Layer 3 of a small transformer language model trained on English Wikipedia (10 layers, counted from 0, width 96).
A neuron adds its activation times its output weights to the MLP's output. To switch it off is to set its activation to zero at one token and run the rest of the model.
A neuron's activation on a vector x is ReLU(gate . x + bias) times (in . x + bias), where the dot is the dot product.

Input weights of the MLP neurons that the questions are about. A number n stands for (n - 500) times 0.0016.
n47 gate (bias -0.088): 376 334 608 477 598 430 271 480 418 572 577 496 190 410 742 444 512 394 487 345 451 516 429 464 418 582 301 430 395 427 392 480 621 627 595 543 432 418 428 190 484 308 373 659 400 496 694 477 560 579 576 618 435 480 433 376 393 267 241 79 449 508 652 361 525 493 574 644 549 400 709 504 264 546 785 504 431 366 446 373 437 653 492 607 480 583 550 430 646 563 626 845 830 488 401 562
n50 gate (bias -0.070): 478 401 367 492 373 442 594 657 785 556 408 387 357 375 559 519 314 615 774 441 373 748 394 660 570 707 458 723 371 763 360 381 435 381 771 717 612 624 403 587 480 303 659 590 642 349 591 516 644 533 517 447 569 500 220 649 440 438 674 617 496 698 574 519 298 462 795 488 488 544 591 516 496 744 626 569 646 492 388 677 496 715 770 479 504 367 567 628 546 508 344 472 459 297 556 531
n64 gate (bias 0.005): 492 305 708 197 269 454 532 395 515 690 443 280 443 482 543 497 568 587 282 434 421 569 504 563 496 273 539 623 666 554 633 557 530 480 677 584 589 557 388 646 271 696 579 496 546 465 309 565 685 423 598 542 500 319 500 588 419 450 466 355 558 440 460 561 588 441 453 161 489 258 508 591 396 464 468 444 376 837 244 479 484 642 403 662 466 761 550 557 453 482 470 522 421 622 353 532
n88 gate (bias -0.130): 290 452 435 593 644 591 442 805 370 642 443 318 511 294 477 621 561 413 375 554 523 434 515 489 474 659 623 641 176 529 618 406 538 382 596 631 452 504 534 638 627 584 393 457 624 589 551 687 393 561 398 296 571 515 357 699 474 496 408 541 620 698 673 496 607 382 464 452 576 548 751 379 519 550 486 615 275 570 333 372 555 556 623 417 527 704 400 637 609 310 768 325 561 504 713 370
n124 gate (bias -0.148): 682 319 668 683 529 363 484 556 734 500 357 766 331 508 547 353 394 488 713 593 682 591 257 496 397 426 618 330 492 461 601 318 676 380 391 592 346 567 369 475 389 524 285 496 368 525 456 512 520 357 500 417 553 318 555 346 415 395 496 277 524 276 480 242 512 439 540 390 388 362 650 210 354 367 454 379 508 428 582 568 564 770 520 496 633 361 580 379 186 221 264 301 707 383 444 488
n170 gate (bias -0.023): 496 441 410 607 585 431 396 465 333 268 705 529 597 531 678 526 634 605 762 450 387 508 586 642 734 675 574 643 673 565 587 379 713 152 521 562 615 366 241 508 399 453 481 323 515 640 367 327 536 635 295 593 360 824 504 565 649 439 398 619 356 404 697 431 634 478 608 512 638 464 537 427 385 561 598 487 428 316 473 278 633 332 512 361 715 488 463 333 442 644 658 222 565 606 402 635
n196 gate (bias -0.022): 584 604 350 437 344 392 258 676 514 658 663 641 415 470 386 353 703 527 730 638 500 337 848 701 286 566 500 530 462 525 535 518 677 449 523 470 623 486 271 464 886 436 301 398 534 509 353 568 526 586 592 379 540 430 673 148 678 374 586 654 603 425 863 247 392 475 569 460 585 544 626 187 583 415 575 448 571 678 521 385 237 169 654 603 204 473 550 365 427 453 558 592 424 554 422 619
n203 gate (bias -0.100): 340 395 436 579 594 476 371 557 405 511 611 511 365 517 443 459 474 319 357 511 368 473 427 578 479 529 528 467 275 601 565 486 545 612 539 570 565 496 521 306 407 430 392 787 255 734 574 801 398 342 338 357 596 429 504 342 683 461 654 544 456 586 536 582 524 695 527 333 521 497 266 524 531 480 435 394 397 591 350 615 414 545 411 623 633 549 310 406 568 306 392 531 472 535 385 629
n205 gate (bias -0.053): 708 557 423 397 357 271 689 342 321 289 658 638 403 544 552 319 496 238 509 665 479 212 281 434 470 487 393 456 544 484 587 694 533 399 466 768 450 611 708 483 557 293 448 648 504 737 565 685 364 410 548 335 671 562 526 317 479 290 351 624 614 550 601 357 453 341 314 346 297 463 402 339 269 648 528 416 584 426 496 782 544 462 732 218 517 547 470 390 561 594 643 413 458 589 242 512
n234 gate (bias -0.049): 442 691 464 715 465 460 688 576 452 253 374 556 602 338 331 586 280 642 532 261 445 527 390 504 358 272 560 410 463 303 303 386 535 565 705 401 531 556 578 236 606 500 355 459 615 379 531 429 477 588 210 457 305 450 645 309 412 404 377 403 348 216 545 385 429 648 610 236 287 519 405 374 589 504 397 471 523 343 467 366 435 554 395 397 409 500 544 393 553 466 153 581 327 516 446 538
n47 in (bias -0.002): 530 559 672 428 658 504 642 326 577 369 341 389 488 612 376 456 458 609 508 782 609 236 632 409 540 436 340 396 711 618 310 548 412 412 586 531 484 870 516 578 500 671 317 366 428 422 484 300 500 623 337 427 700 468 636 716 528 614 427 540 438 468 242 504 244 415 504 595 460 536 155 504 528 309 462 551 416 570 470 667 575 616 671 665 472 324 561 589 430 761 488 448 435 199 343 435
n50 in (bias -0.019): 568 327 722 336 727 394 627 504 480 301 355 430 719 326 301 393 454 488 600 438 447 367 527 413 666 462 616 492 627 317 611 443 762 723 479 703 325 226 400 619 453 629 546 550 538 517 598 353 563 319 320 520 588 710 475 357 330 390 508 285 496 524 566 423 622 314 426 205 459 747 349 557 508 600 636 428 355 496 817 541 676 516 460 258 569 381 566 480 475 340 419 464 545 394 654 566
n64 in (bias -0.039): 537 582 678 516 339 612 407 678 496 307 536 571 580 497 400 474 536 553 666 464 234 534 645 384 731 544 518 477 570 279 551 339 448 373 283 524 359 585 528 408 527 547 414 410 431 525 503 597 435 532 623 479 410 510 671 444 486 451 539 270 314 659 577 467 528 490 393 524 556 431 440 668 675 533 585 643 673 392 717 340 218 369 576 379 437 305 482 549 450 618 392 613 633 574 697 583
n88 in (bias -0.008): 555 675 640 589 604 576 401 450 333 579 669 940 443 681 447 383 347 586 295 456 500 714 632 574 590 745 650 341 757 536 454 561 693 372 650 605 570 658 341 543 245 664 352 495 576 340 551 365 741 96 510 533 547 41 471 634 495 251 658 528 578 486 514 397 314 409 727 505 410 304 271 291 528 186 553 371 472 555 576 522 304 453 202 698 557 384 625 505 364 459 429 500 178 400 316 559
n124 in (bias -0.021): 633 421 388 327 467 406 321 570 463 517 653 592 500 414 567 403 268 574 693 479 422 410 602 516 786 771 413 707 465 627 604 573 366 610 438 539 420 529 758 297 704 531 411 508 584 216 350 286 316 459 644 459 484 241 379 475 591 580 479 652 748 581 656 558 373 376 461 524 279 817 221 402 524 577 675 474 253 571 531 612 757 383 448 342 418 550 558 640 475 472 606 440 463 401 615 477
n170 in (bias -0.001): 614 544 607 500 560 417 743 298 754 594 489 419 575 410 473 490 411 775 496 670 631 240 522 449 677 551 309 428 457 479 533 680 235 422 293 638 507 564 659 599 583 554 578 575 458 339 773 457 383 447 414 564 448 379 439 390 478 454 523 504 649 304 539 535 273 497 666 489 523 400 390 519 555 468 574 598 377 522 701 579 636 437 496 339 583 538 816 379 612 507 812 419 650 519 456 386
n196 in (bias -0.030): 319 412 532 799 450 627 681 404 418 344 445 620 636 327 602 517 358 505 570 463 328 557 378 473 550 782 288 587 198 210 212 378 478 594 219 696 247 400 563 500 361 430 590 638 436 324 478 297 593 164 566 509 388 256 486 624 588 598 93 549 483 545 405 483 340 592 361 322 386 447 582 464 176 449 513 405 473 597 317 546 720 657 598 476 669 399 661 295 379 579 532 322 500 212 623 465
n203 in (bias 0.001): 488 352 639 453 477 316 507 606 373 596 639 664 454 566 594 371 428 366 846 567 439 295 452 776 588 323 403 515 703 295 582 492 443 445 376 566 493 592 376 473 416 599 486 507 715 539 729 326 303 713 532 744 658 474 251 619 348 310 427 698 699 425 500 496 592 377 434 466 542 481 489 538 306 619 607 600 621 467 572 318 535 459 552 496 642 624 508 596 390 364 287 466 523 481 600 547
n205 in (bias -0.041): 504 375 572 520 650 558 429 568 576 496 527 513 434 444 428 542 362 483 706 666 550 488 520 370 695 364 458 504 508 786 345 434 195 668 597 396 602 487 488 403 520 516 441 263 605 415 182 476 602 567 306 483 307 386 475 739 205 566 660 410 693 242 425 657 626 397 643 549 717 463 634 971 581 268 608 531 409 536 496 340 607 714 480 578 329 500 605 467 436 227 454 549 512 433 661 437
n234 in (bias -0.019): 479 431 652 444 469 441 856 345 635 599 452 637 449 492 613 536 541 417 812 516 425 667 515 419 512 761 472 583 773 422 569 363 328 622 248 523 512 464 550 452 553 644 612 365 426 315 469 399 508 795 663 413 321 619 673 619 170 467 615 461 587 453 481 690 623 554 530 469 504 419 777 279 500 589 548 570 804 489 507 348 606 605 543 549 540 668 388 571 609 443 587 434 500 560 347 680

Output weights of the MLP neurons that the questions are about. A number n stands for (n - 500) times 0.00075.
n47: 547 438 670 429 525 426 240 467 345 714 547 602 326 719 273 666 655 698 337 390 629 733 497 298 322 824 295 376 382 563 447 398 501 527 356 479 336 320 222 401 364 358 500 539 845 594 547 544 652 450 391 395 325 533 797 278 650 479 762 735 680 264 595 189 708 541 471 462 480 383 522 353 628 363 794 285 487 361 550 295 392 344 580 551 491 652 639 636 734 482 539 391 394 605 466 603
n50: 300 607 524 404 292 545 525 224 345 655 822 471 515 648 694 631 500 357 505 532 190 613 701 389 473 642 562 251 189 511 804 596 509 576 551 655 362 589 415 398 331 332 439 403 512 540 682 292 509 420 619 344 555 495 257 643 471 556 666 540 569 552 501 155 376 248 276 409 560 586 449 773 372 560 676 507 348 300 754 444 659 686 277 514 307 637 219 424 602 683 976 802 689 404 516 583
n64: 355 427 497 478 691 349 260 734 463 752 594 755 497 337 336 459 502 495 689 535 468 436 417 413 415 383 503 397 423 356 633 511 565 584 258 497 615 637 886 471 694 565 778 311 558 602 494 96 767 640 463 481 787 544 492 359 364 532 509 402 600 500 502 454 428 437 244 363 600 402 297 587 476 505 574 635 426 478 488 401 452 766 611 282 250 554 648 293 580 446 664 529 553 632 494 585
n88: 402 832 261 560 292 718 511 671 761 706 640 507 605 771 653 521 343 506 671 580 238 296 636 456 342 605 349 574 785 414 576 528 221 498 312 569 378 586 450 375 497 556 771 509 515 550 657 286 476 398 502 356 658 268 534 638 259 567 185 491 641 745 369 590 459 197 482 451 774 474 720 383 143 324 607 587 618 491 197 616 615 431 360 253 364 555 563 604 431 641 352 353 406 491 840 407
n124: 571 524 563 375 638 939 359 345 465 547 574 683 609 360 668 501 475 411 661 351 977 304 543 271 498 591 941 567 598 504 689 644 805 506 516 288 371 363 755 505 546 370 442 542 526 351 518 601 407 409 484 482 385 709 914 409 361 811 338 223 436 650 535 484 559 422 443 287 249 521 494 484 491 606 501 576 575 372 424 357 385 497 324 630 298 439 183 309 565 537 494 536 383 365 466 454
n170: 580 515 626 705 417 487 311 375 569 836 485 508 319 621 309 491 727 356 300 371 390 681 760 467 593 248 398 482 466 666 293 290 267 767 492 729 532 747 770 678 388 422 473 376 688 519 508 586 523 381 326 495 627 127 313 430 592 240 681 388 616 596 371 536 831 620 505 509 363 380 416 393 603 122 713 365 726 617 462 768 287 564 404 540 445 421 845 749 532 251 421 607 538 455 392 349
n196: 632 486 491 447 340 506 298 265 744 586 605 440 543 489 534 585 434 564 165 481 502 436 466 451 626 573 517 457 653 182 418 628 683 429 637 343 264 487 629 484 588 160 519 103 886 803 313 857 316 511 615 524 182 521 781 569 646 671 687 683 556 519 525 390 686 350 511 705 400 481 606 629 453 461 430 831 221 344 611 677 256 305 742 442 363 234 496 683 476 352 567 301 611 503 569 278
n203: 595 302 253 584 463 520 593 554 210 401 656 519 370 457 264 811 606 493 526 251 581 274 287 458 355 441 734 711 302 640 397 608 571 655 464 383 605 526 581 342 584 520 579 645 478 412 81 509 507 480 789 367 377 401 744 659 474 734 463 617 504 509 407 385 600 423 507 336 441 474 695 644 514 383 365 670 477 603 606 454 596 332 871 472 482 441 370 707 375 696 605 503 592 483 367 435
n205: 576 624 238 489 404 434 396 270 700 497 392 464 513 848 534 523 910 435 342 499 504 447 708 717 189 471 300 690 360 482 504 697 557 441 557 498 390 678 323 270 620 196 510 474 468 494 739 470 269 632 256 556 662 356 495 565 473 473 586 712 425 459 721 359 556 577 481 551 334 489 550 393 429 484 202 737 605 590 507 712 601 246 270 645 573 298 430 544 657 630 347 307 522 459 598 686
n234: 538 767 351 405 282 679 684 193 310 419 434 421 633 796 358 680 456 564 412 569 397 490 493 601 621 653 385 705 495 608 472 446 340 462 744 383 346 460 575 525 554 623 425 482 581 306 414 482 367 81 305 678 362 317 604 306 611 254 742 472 673 482 518 439 378 857 377 553 478 324 762 385 658 397 580 524 502 504 516 678 645 363 492 624 398 493 569 562 459 752 566 485 601 312 670 525

Each question names a token from some text and the token that comes next. It shows the vector x that enters the MLP there. A number n stands for (n - 500) times 0.005.

Then comes g, the gradient of the next token's log-probability with respect to the MLP's output, scaled to length 1. A neuron's effect is roughly proportional to its activation times (output weights . g). A number n stands for (n - 500) times 0.00091.

"ab", then "olic"
x: 573 648 493 590 527 352 661 348 555 584 484 500 473 580 604 517 676 621 393 787 414 486 343 453 457 652 525 537 319 507 669 366 479 633 609 546 472 412 386 691 693 496 348 701 489 295 466 376 338 422 310 580 431 502 357 297 343 449 596 557 427 600 419 555 439 802 192 525 503 693 608 468 599 688 705 579 508 323 454 675 525 643 541 498 562 163 520 548 271 475 539 730 275 604 397 402
g: 358 369 549 494 678 424 500 286 550 386 331 637 329 389 463 386 459 520 485 486 384 530 483 493 436 439 525 434 517 716 434 781 549 470 614 570 445 421 581 819 618 459 522 512 315 596 451 535 490 419 558 331 555 566 646 358 721 487 312 472 456 429 662 666 649 452 582 528 404 362 449 571 599 370 536 310 554 585 622 398 575 465 348 548 689 671 660 493 395 578 375 372 395 620 547 440
Switching off which neuron hurts the next token most? n205

" M", then "uch"
x: 677 488 438 720 384 372 430 457 388 613 341 410 195 703 675 478 578 539 464 726 566 606 404 643 406 692 392 661 518 558 686 427 541 657 620 422 383 295 529 577 327 557 448 629 520 260 313 401 476 629 376 693 591 640 532 390 396 758 617 621 253 525 435 588 445 772 348 417 397 771 631 627 571 565 516 625 509 374 323 461 442 645 591 518 390 359 420 529 414 434 612 488 279 551 449 274
g: 427 385 395 425 666 410 511 432 599 568 658 606 564 566 551 454 670 439 379 312 381 494 439 468 475 338 309 732 474 682 524 471 545 583 379 577 405 442 539 458 549 691 819 583 432 569 512 725 409 272 594 570 456 351 333 598 508 535 418 534 375 494 197 645 525 528 648 480 651 547 603 313 541 764 556 586 455 533 475 327 472 636 471 479 334 531 411 460 516 482 465 403 425 473 542 471
Switching off which neuron hurts the next token most? n50

"es", then "w"
x: 524 585 584 686 576 545 481 233 511 453 495 288 331 637 686 375 673 750 368 813 280 564 450 542 454 522 475 619 361 539 565 583 561 556 642 394 350 347 425 518 526 630 508 626 561 330 461 381 345 628 404 760 500 586 355 197 306 514 409 605 539 580 569 601 534 725 366 647 463 691 580 396 590 519 717 595 401 523 331 573 391 427 590 610 373 432 455 569 390 282 521 629 330 656 430 529
g: 429 678 505 287 434 619 663 499 420 422 604 658 653 344 522 433 754 496 323 525 503 530 473 606 579 665 600 576 450 431 472 475 611 510 460 522 609 250 533 595 483 465 417 617 437 628 487 420 584 742 553 660 411 462 453 490 353 598 495 552 326 392 575 623 406 532 499 581 201 505 576 540 356 525 368 580 409 491 651 702 587 388 400 608 411 232 618 411 520 526 392 382 325 447 548 342
Switching off which neuron hurts the next token most? n47

" Australia", then " |"
x: 541 552 570 807 542 435 579 316 421 440 578 539 426 500 569 576 500 772 443 611 371 612 417 526 466 749 535 619 510 335 575 606 311 543 536 556 421 380 642 553 522 543 319 759 469 447 600 513 572 631 297 628 636 489 468 124 331 475 559 665 457 659 466 595 505 653 233 441 545 685 543 562 519 375 630 483 377 150 417 488 376 502 700 491 401 490 312 487 465 264 600 616 413 693 390 458
g: 446 477 633 382 489 637 508 516 283 521 446 518 421 514 451 587 374 650 387 421 612 665 463 438 542 383 536 436 381 514 504 577 492 579 493 454 421 408 533 487 626 760 455 704 510 310 547 466 644 627 507 283 517 650 369 425 618 489 430 476 555 795 363 456 554 404 434 588 588 465 489 433 408 444 715 414 674 586 508 546 188 407 702 552 708 416 385 575 456 256 453 549 581 591 491 278
Switching off which neuron hurts the next token most? n205

"p", then "ly"
x: 601 577 528 741 484 536 603 379 549 678 464 358 430 641 533 686 552 632 569 887 401 648 484 460 526 767 529 547 339 597 642 474 605 481 701 376 459 341 563 506 610 567 553 591 490 436 513 355 366 532 258 530 410 638 462 359 463 707 478 336 461 353 564 540 529 829 370 518 401 607 544 388 609 448 575 633 435 436 489 507 416 597 459 533 380 244 437 556 150 374 551 541 217 619 288 231
g: 558 684 536 401 519 365 611 536 535 472 849 513 384 436 464 629 545 386 680 491 420 522 564 509 404 568 294 525 325 355 499 372 496 355 414 589 280 510 617 387 525 589 433 469 584 579 507 485 387 445 379 547 542 394 474 459 485 341 491 642 752 439 422 605 384 404 499 484 515 762 764 650 368 444 373 620 461 501 594 644 506 458 493 740 571 516 388 590 552 570 319 631 488 341 319 474
Switching off which neuron hurts the next token most? n234

"U", then "C"
x: 643 707 333 745 586 549 536 271 553 544 442 376 320 744 535 552 513 507 558 718 379 602 404 510 538 723 512 469 490 309 715 610 519 515 625 522 451 436 514 566 521 700 460 631 450 492 478 240 509 659 392 641 463 538 607 206 417 643 614 448 543 526 379 555 502 775 234 500 429 706 620 504 483 520 502 450 369 473 301 515 359 466 811 455 456 399 369 530 309 278 634 752 355 563 315 339
g: 344 449 677 498 407 624 537 480 477 623 383 418 351 449 531 480 496 319 377 432 562 271 707 373 423 707 523 532 556 309 325 612 558 531 375 556 423 382 743 504 411 469 360 457 588 618 324 508 633 423 514 385 628 450 625 563 714 528 346 514 529 656 434 677 561 392 710 441 334 456 452 748 505 507 531 559 485 603 473 319 645 488 684 324 627 482 599 394 543 514 578 521 518 397 559 369
Switching off which neuron hurts the next token most? n205

" did", then "n"
x: 576 513 548 634 399 452 388 402 593 484 651 328 417 705 781 527 534 555 513 650 442 679 275 540 391 644 440 457 562 545 616 458 565 690 596 298 518 372 128 622 587 636 392 725 563 370 365 470 535 572 356 839 319 658 369 363 285 556 531 591 485 801 600 405 540 616 248 551 408 515 575 389 594 483 562 463 501 592 474 511 472 430 615 538 493 404 342 464 533 291 520 566 327 720 289 650
g: 618 597 425 577 540 512 389 604 594 413 519 587 463 366 450 355 710 391 386 560 408 735 377 525 325 607 449 433 372 414 677 518 634 344 624 472 471 581 361 276 648 388 482 449 438 760 498 409 415 336 513 623 574 518 682 445 507 700 493 371 414 221 375 534 445 519 431 344 355 570 411 538 403 692 497 646 444 695 422 410 572 503 538 559 431 607 503 572 549 654 513 681 407 676 481 480
Switching off which neuron hurts the next token most? n170

" of", then " Soc"
x: 707 430 602 723 418 390 496 329 640 492 625 385 376 821 718 455 655 602 490 672 537 658 470 560 491 710 389 629 381 491 520 627 638 542 708 227 454 337 522 731 466 633 420 522 480 320 337 541 413 599 335 654 540 676 419 221 392 538 458 412 472 504 353 421 473 688 277 637 419 501 603 445 616 457 693 597 468 484 395 407 425 666 441 556 322 407 476 598 386 511 495 610 236 578 320 418
g: 486 384 494 584 534 559 321 476 511 574 491 545 578 630 684 468 407 683 490 451 507 366 572 268 551 677 463 549 351 507 453 459 557 606 490 361 340 634 457 428 706 224 478 341 686 534 355 580 563 341 581 641 338 527 481 489 455 348 588 394 692 589 481 676 625 726 520 398 580 330 493 485 366 459 671 481 443 597 454 498 305 459 655 335 475 646 332 519 512 417 388 672 677 481 526 442
Which neuron, switched off, raises the next token's probability most? n196

"am", then " 2"
x: 687 517 417 767 565 489 575 304 576 529 334 441 348 637 724 524 477 691 596 757 457 620 464 521 490 632 458 675 360 552 653 443 452 509 606 398 414 346 575 513 369 581 486 636 456 361 503 432 370 570 317 636 449 473 503 103 263 534 717 521 378 499 452 617 467 878 269 565 446 563 565 532 636 475 623 540 427 335 397 607 320 518 661 640 515 385 571 594 362 399 532 574 222 632 498 436
g: 452 483 530 525 802 548 457 554 556 474 611 339 647 362 413 530 461 512 345 583 475 438 433 588 494 577 556 426 639 538 435 288 504 387 186 327 475 604 523 591 633 525 529 633 580 668 627 458 614 413 469 557 387 541 280 555 359 334 659 328 730 508 543 515 584 528 502 564 415 589 436 584 559 485 324 529 449 436 467 679 576 589 428 401 471 769 312 577 613 355 572 550 351 536 315 339
Switching off which neuron hurts the next token most? n203

"thlet", then "es"
x: 536 593 487 969 458 371 370 598 612 648 445 501 446 593 531 689 451 641 317 837 395 792 528 556 604 605 385 599 319 272 537 636 346 475 697 506 459 330 577 506 483 567 331 652 484 451 510 344 502 494 362 607 431 579 440 326 583 491 581 474 389 502 368 552 644 772 386 596 507 666 490 545 520 529 626 606 578 258 384 537 355 359 528 472 578 381 275 328 517 443 437 504 317 649 373 414
g: 562 463 321 514 460 584 483 447 502 417 449 463 481 546 429 643 572 436 605 456 482 457 289 325 671 477 538 481 729 540 409 610 444 467 829 346 413 399 453 479 867 631 401 272 582 411 461 513 556 536 525 522 718 547 142 523 542 465 538 368 552 574 417 447 543 546 570 602 624 367 524 451 475 561 491 604 580 410 478 476 463 593 293 301 637 593 391 353 448 549 661 381 523 611 570 552
Switching off which neuron hurts the next token most? n203

" S", then "et"
x: 614 575 528 744 495 417 576 332 546 610 382 298 344 808 511 502 664 624 394 658 473 555 282 502 365 739 387 652 581 483 689 425 576 637 600 445 331 315 372 679 397 593 367 584 515 288 378 557 549 570 403 719 519 606 468 368 455 710 562 578 463 595 526 594 563 683 417 327 337 598 731 549 585 496 516 589 513 475 278 526 453 601 463 597 426 363 418 584 478 377 606 570 223 577 213 158
g: 425 440 440 480 472 565 651 555 435 695 436 558 584 535 469 468 569 618 556 340 405 426 499 387 544 412 605 435 689 607 364 315 217 349 660 447 578 397 488 409 376 487 556 477 570 478 360 602 543 283 675 497 439 227 711 720 503 405 516 639 622 391 402 424 679 413 527 555 474 473 614 452 381 517 483 369 430 582 570 441 692 396 331 632 623 647 433 669 651 482 638 496 537 354 394 636
Switching off which neuron hurts the next token most? n64

" |", then " 0"
x: 611 576 480 845 527 521 410 483 537 549 442 298 381 652 594 299 444 637 377 678 415 737 429 566 540 585 483 615 384 497 661 430 534 492 491 311 508 454 468 671 651 549 469 630 633 396 485 452 413 589 467 830 476 578 364 351 337 574 473 543 516 638 447 559 400 770 277 623 371 587 570 520 626 531 576 601 433 394 410 338 480 494 657 535 282 337 472 497 383 369 434 793 272 736 215 421
g: 702 472 496 503 476 472 504 379 412 352 509 364 618 497 457 617 734 482 706 526 600 481 371 642 672 655 670 535 510 561 613 630 229 412 269 569 410 399 615 520 501 510 597 565 626 448 326 365 438 667 431 621 476 577 318 369 430 441 417 368 478 457 543 442 524 461 423 290 407 576 649 498 452 505 472 632 517 581 150 514 524 565 637 448 533 459 696 537 419 508 329 704 536 354 535 513
Switching off which neuron hurts the next token most? n50

" made", then " not"
x: 676 416 541 745 478 466 341 331 593 438 586 343 379 772 863 621 475 682 470 739 432 630 536 471 322 408 513 539 468 404 432 483 572 617 640 381 293 507 329 520 521 551 510 684 434 343 429 406 514 656 299 756 547 799 435 403 434 526 473 451 513 712 480 357 418 709 310 586 323 546 506 455 578 437 545 377 433 506 502 511 582 494 584 404 430 428 322 537 625 375 435 717 275 799 310 557
g: 442 494 356 395 465 442 479 631 585 480 611 545 580 556 473 538 360 582 715 600 590 603 309 451 357 289 540 475 627 768 567 610 639 478 358 291 552 389 442 543 571 469 464 521 779 501 371 501 543 699 594 404 321 410 435 503 467 243 542 838 388 503 393 465 391 519 583 351 492 401 497 423 477 577 581 479 614 526 523 562 381 531 350 667 590 391 342 470 348 481 536 506 462 645 477 693
Switching off which neuron hurts the next token most? n170

"our", then " years"
x: 499 676 522 782 715 557 631 356 496 504 497 414 508 564 796 671 515 714 496 799 399 539 390 356 470 527 481 488 269 422 626 562 572 538 533 322 435 412 413 706 541 564 393 464 470 464 452 478 427 485 233 665 647 594 381 186 267 517 512 470 477 730 480 604 523 881 453 483 509 611 558 481 607 542 514 594 434 432 308 710 390 499 589 501 365 292 321 390 414 307 479 594 302 679 421 527
g: 529 439 388 419 678 403 420 446 642 423 570 524 408 685 557 609 391 740 491 508 638 499 377 527 386 444 379 465 507 546 531 588 531 523 410 361 522 452 428 583 368 437 973 541 222 594 655 519 451 441 360 372 326 527 507 574 600 379 534 442 568 624 284 462 608 386 430 605 416 418 584 271 599 548 499 418 600 575 414 531 559 626 322 563 364 605 550 516 641 372 507 494 627 553 633 439
Switching off which neuron hurts the next token most? n203

"if", then "inal"
x: 632 643 564 604 561 476 504 421 482 568 441 437 462 653 457 587 544 727 577 921 419 588 558 452 387 651 507 484 223 511 702 431 572 622 534 354 469 334 437 530 417 539 505 607 453 386 507 414 366 534 370 649 409 431 416 221 360 490 624 630 484 455 573 463 413 799 333 460 357 677 591 585 733 656 724 620 468 540 367 405 356 707 506 435 511 259 390 633 486 420 419 614 234 628 220 486
g: 613 574 467 738 507 579 573 682 367 601 416 396 677 363 626 569 437 373 664 475 449 566 382 471 729 476 496 624 265 550 450 272 418 457 571 595 554 424 374 429 401 367 629 592 443 608 448 459 457 316 434 502 515 418 737 581 560 384 599 646 527 658 388 449 420 306 616 593 431 397 616 460 550 523 220 468 471 560 489 697 499 684 552 390 527 607 419 384 449 573 472 502 280 350 510 619
Which neuron, switched off, raises the next token's probability most? n203

" him", then " and"
x: 559 488 323 762 555 432 315 381 657 418 599 557 310 729 654 511 546 415 580 655 375 643 390 564 459 600 542 509 471 295 630 431 716 453 528 256 448 461 544 560 762 588 441 522 374 404 389 532 550 554 304 679 384 751 347 280 311 538 441 536 629 735 587 598 541 745 370 485 528 546 506 520 646 489 647 547 540 378 265 582 448 687 568 550 461 273 356 403 624 308 470 453 393 705 398 404
g: 349 462 628 541 715 439 711 484 659 363 533 587 264 489 545 480 465 665 278 414 275 553 494 476 390 254 459 522 359 587 329 513 424 375 339 569 542 300 569 477 627 415 391 565 590 643 564 522 298 550 441 468 543 390 551 555 502 418 628 446 508 456 408 642 441 459 443 404 552 438 432 491 416 537 697 461 648 599 575 546 485 397 615 542 566 550 569 871 431 531 567 690 599 606 527 318
Switching off which neuron hurts the next token most? n124

"|", then " Year"
x: 713 432 404 755 588 530 601 591 480 592 540 312 330 851 498 378 416 685 462 707 568 626 409 454 516 693 514 438 314 484 750 428 667 501 466 342 381 639 530 547 440 576 511 575 513 334 372 366 447 736 371 590 632 553 523 293 300 402 291 721 507 707 553 646 460 690 298 494 476 478 640 442 578 619 536 608 322 385 309 514 430 549 608 471 353 288 385 475 478 356 582 702 224 646 464 378
g: 609 556 707 430 438 392 407 535 560 608 389 674 563 567 836 654 349 562 608 485 474 376 278 402 425 631 630 522 501 542 436 575 540 376 444 485 482 437 512 479 610 519 642 513 277 395 629 549 365 486 531 627 350 644 769 557 407 507 542 514 346 581 455 369 578 761 405 484 485 640 590 288 409 415 452 337 300 503 408 492 651 439 403 390 366 452 612 562 437 522 626 561 401 582 376 407
Which neuron, switched off, raises the next token's probability most? n88

"en", then "h"
x: 507 542 593 836 680 461 531 257 522 469 380 434 357 654 599 572 534 728 397 753 422 470 497 563 564 524 626 576 348 565 575 539 618 623 692 441 387 390 517 470 538 510 602 581 607 270 495 379 405 617 268 754 617 580 549 159 260 541 527 592 576 548 515 462 536 897 326 603 354 511 531 456 646 482 518 574 330 294 380 629 324 415 574 485 463 446 450 421 436 310 558 598 318 661 405 379
g: 604 741 590 392 551 628 416 442 626 477 615 478 447 404 484 414 590 370 387 380 444 425 429 420 655 549 680 471 443 258 619 568 604 670 653 619 517 518 271 351 482 540 634 524 510 397 600 283 298 559 650 573 392 435 379 586 589 614 540 443 450 554 404 582 644 389 311 651 540 587 675 343 381 435 320 566 482 558 484 362 486 317 647 512 409 455 541 282 595 435 613 698 567 570 505 420
Switching off which neuron hurts the next token most? n234

" said", then " that"
x: 679 453 511 713 428 591 445 354 498 387 642 509 452 791 744 527 411 486 493 741 333 593 351 614 333 624 571 522 602 509 667 541 504 524 604 530 340 618 425 626 608 519 532 641 498 437 359 496 527 600 130 587 409 878 350 367 232 542 419 409 514 619 552 486 464 633 201 444 501 524 697 433 613 455 577 420 467 483 366 528 448 635 562 488 480 312 335 482 434 282 321 629 497 711 409 503
g: 478 515 657 399 292 441 396 443 656 368 478 666 367 540 402 599 452 451 640 505 290 585 679 365 398 464 568 400 347 420 438 525 398 418 443 658 596 533 424 523 432 767 583 607 689 290 512 742 563 426 580 466 321 353 242 669 539 629 332 552 534 461 619 386 550 531 532 595 474 577 514 426 532 572 422 380 418 527 381 761 588 502 579 591 525 512 437 331 554 633 312 605 596 506 473 554
Which neuron, switched off, raises the next token's probability most? n170

"s.", then " B"
x: 699 471 382 734 562 612 452 391 514 638 546 285 531 618 654 357 752 597 326 743 484 686 505 540 421 651 507 588 307 553 398 511 468 542 479 233 240 457 503 757 488 578 412 662 620 443 497 351 468 652 441 576 679 704 448 365 228 490 441 423 464 653 574 630 428 586 278 284 554 719 609 408 734 664 558 542 483 417 353 327 222 587 630 581 477 431 332 512 356 290 511 524 351 638 439 462
g: 473 390 588 457 497 482 367 511 668 467 849 335 387 392 366 600 354 206 399 603 459 500 418 528 751 540 264 504 751 521 535 738 592 582 353 494 617 484 676 415 538 556 517 484 434 359 408 650 400 592 506 592 547 521 445 513 407 413 651 314 517 532 442 469 478 574 474 344 569 479 514 503 316 432 492 445 489 502 474 536 574 565 608 399 567 592 382 562 543 451 759 565 522 380 676 319
Which neuron, switched off, raises the next token's probability most? n88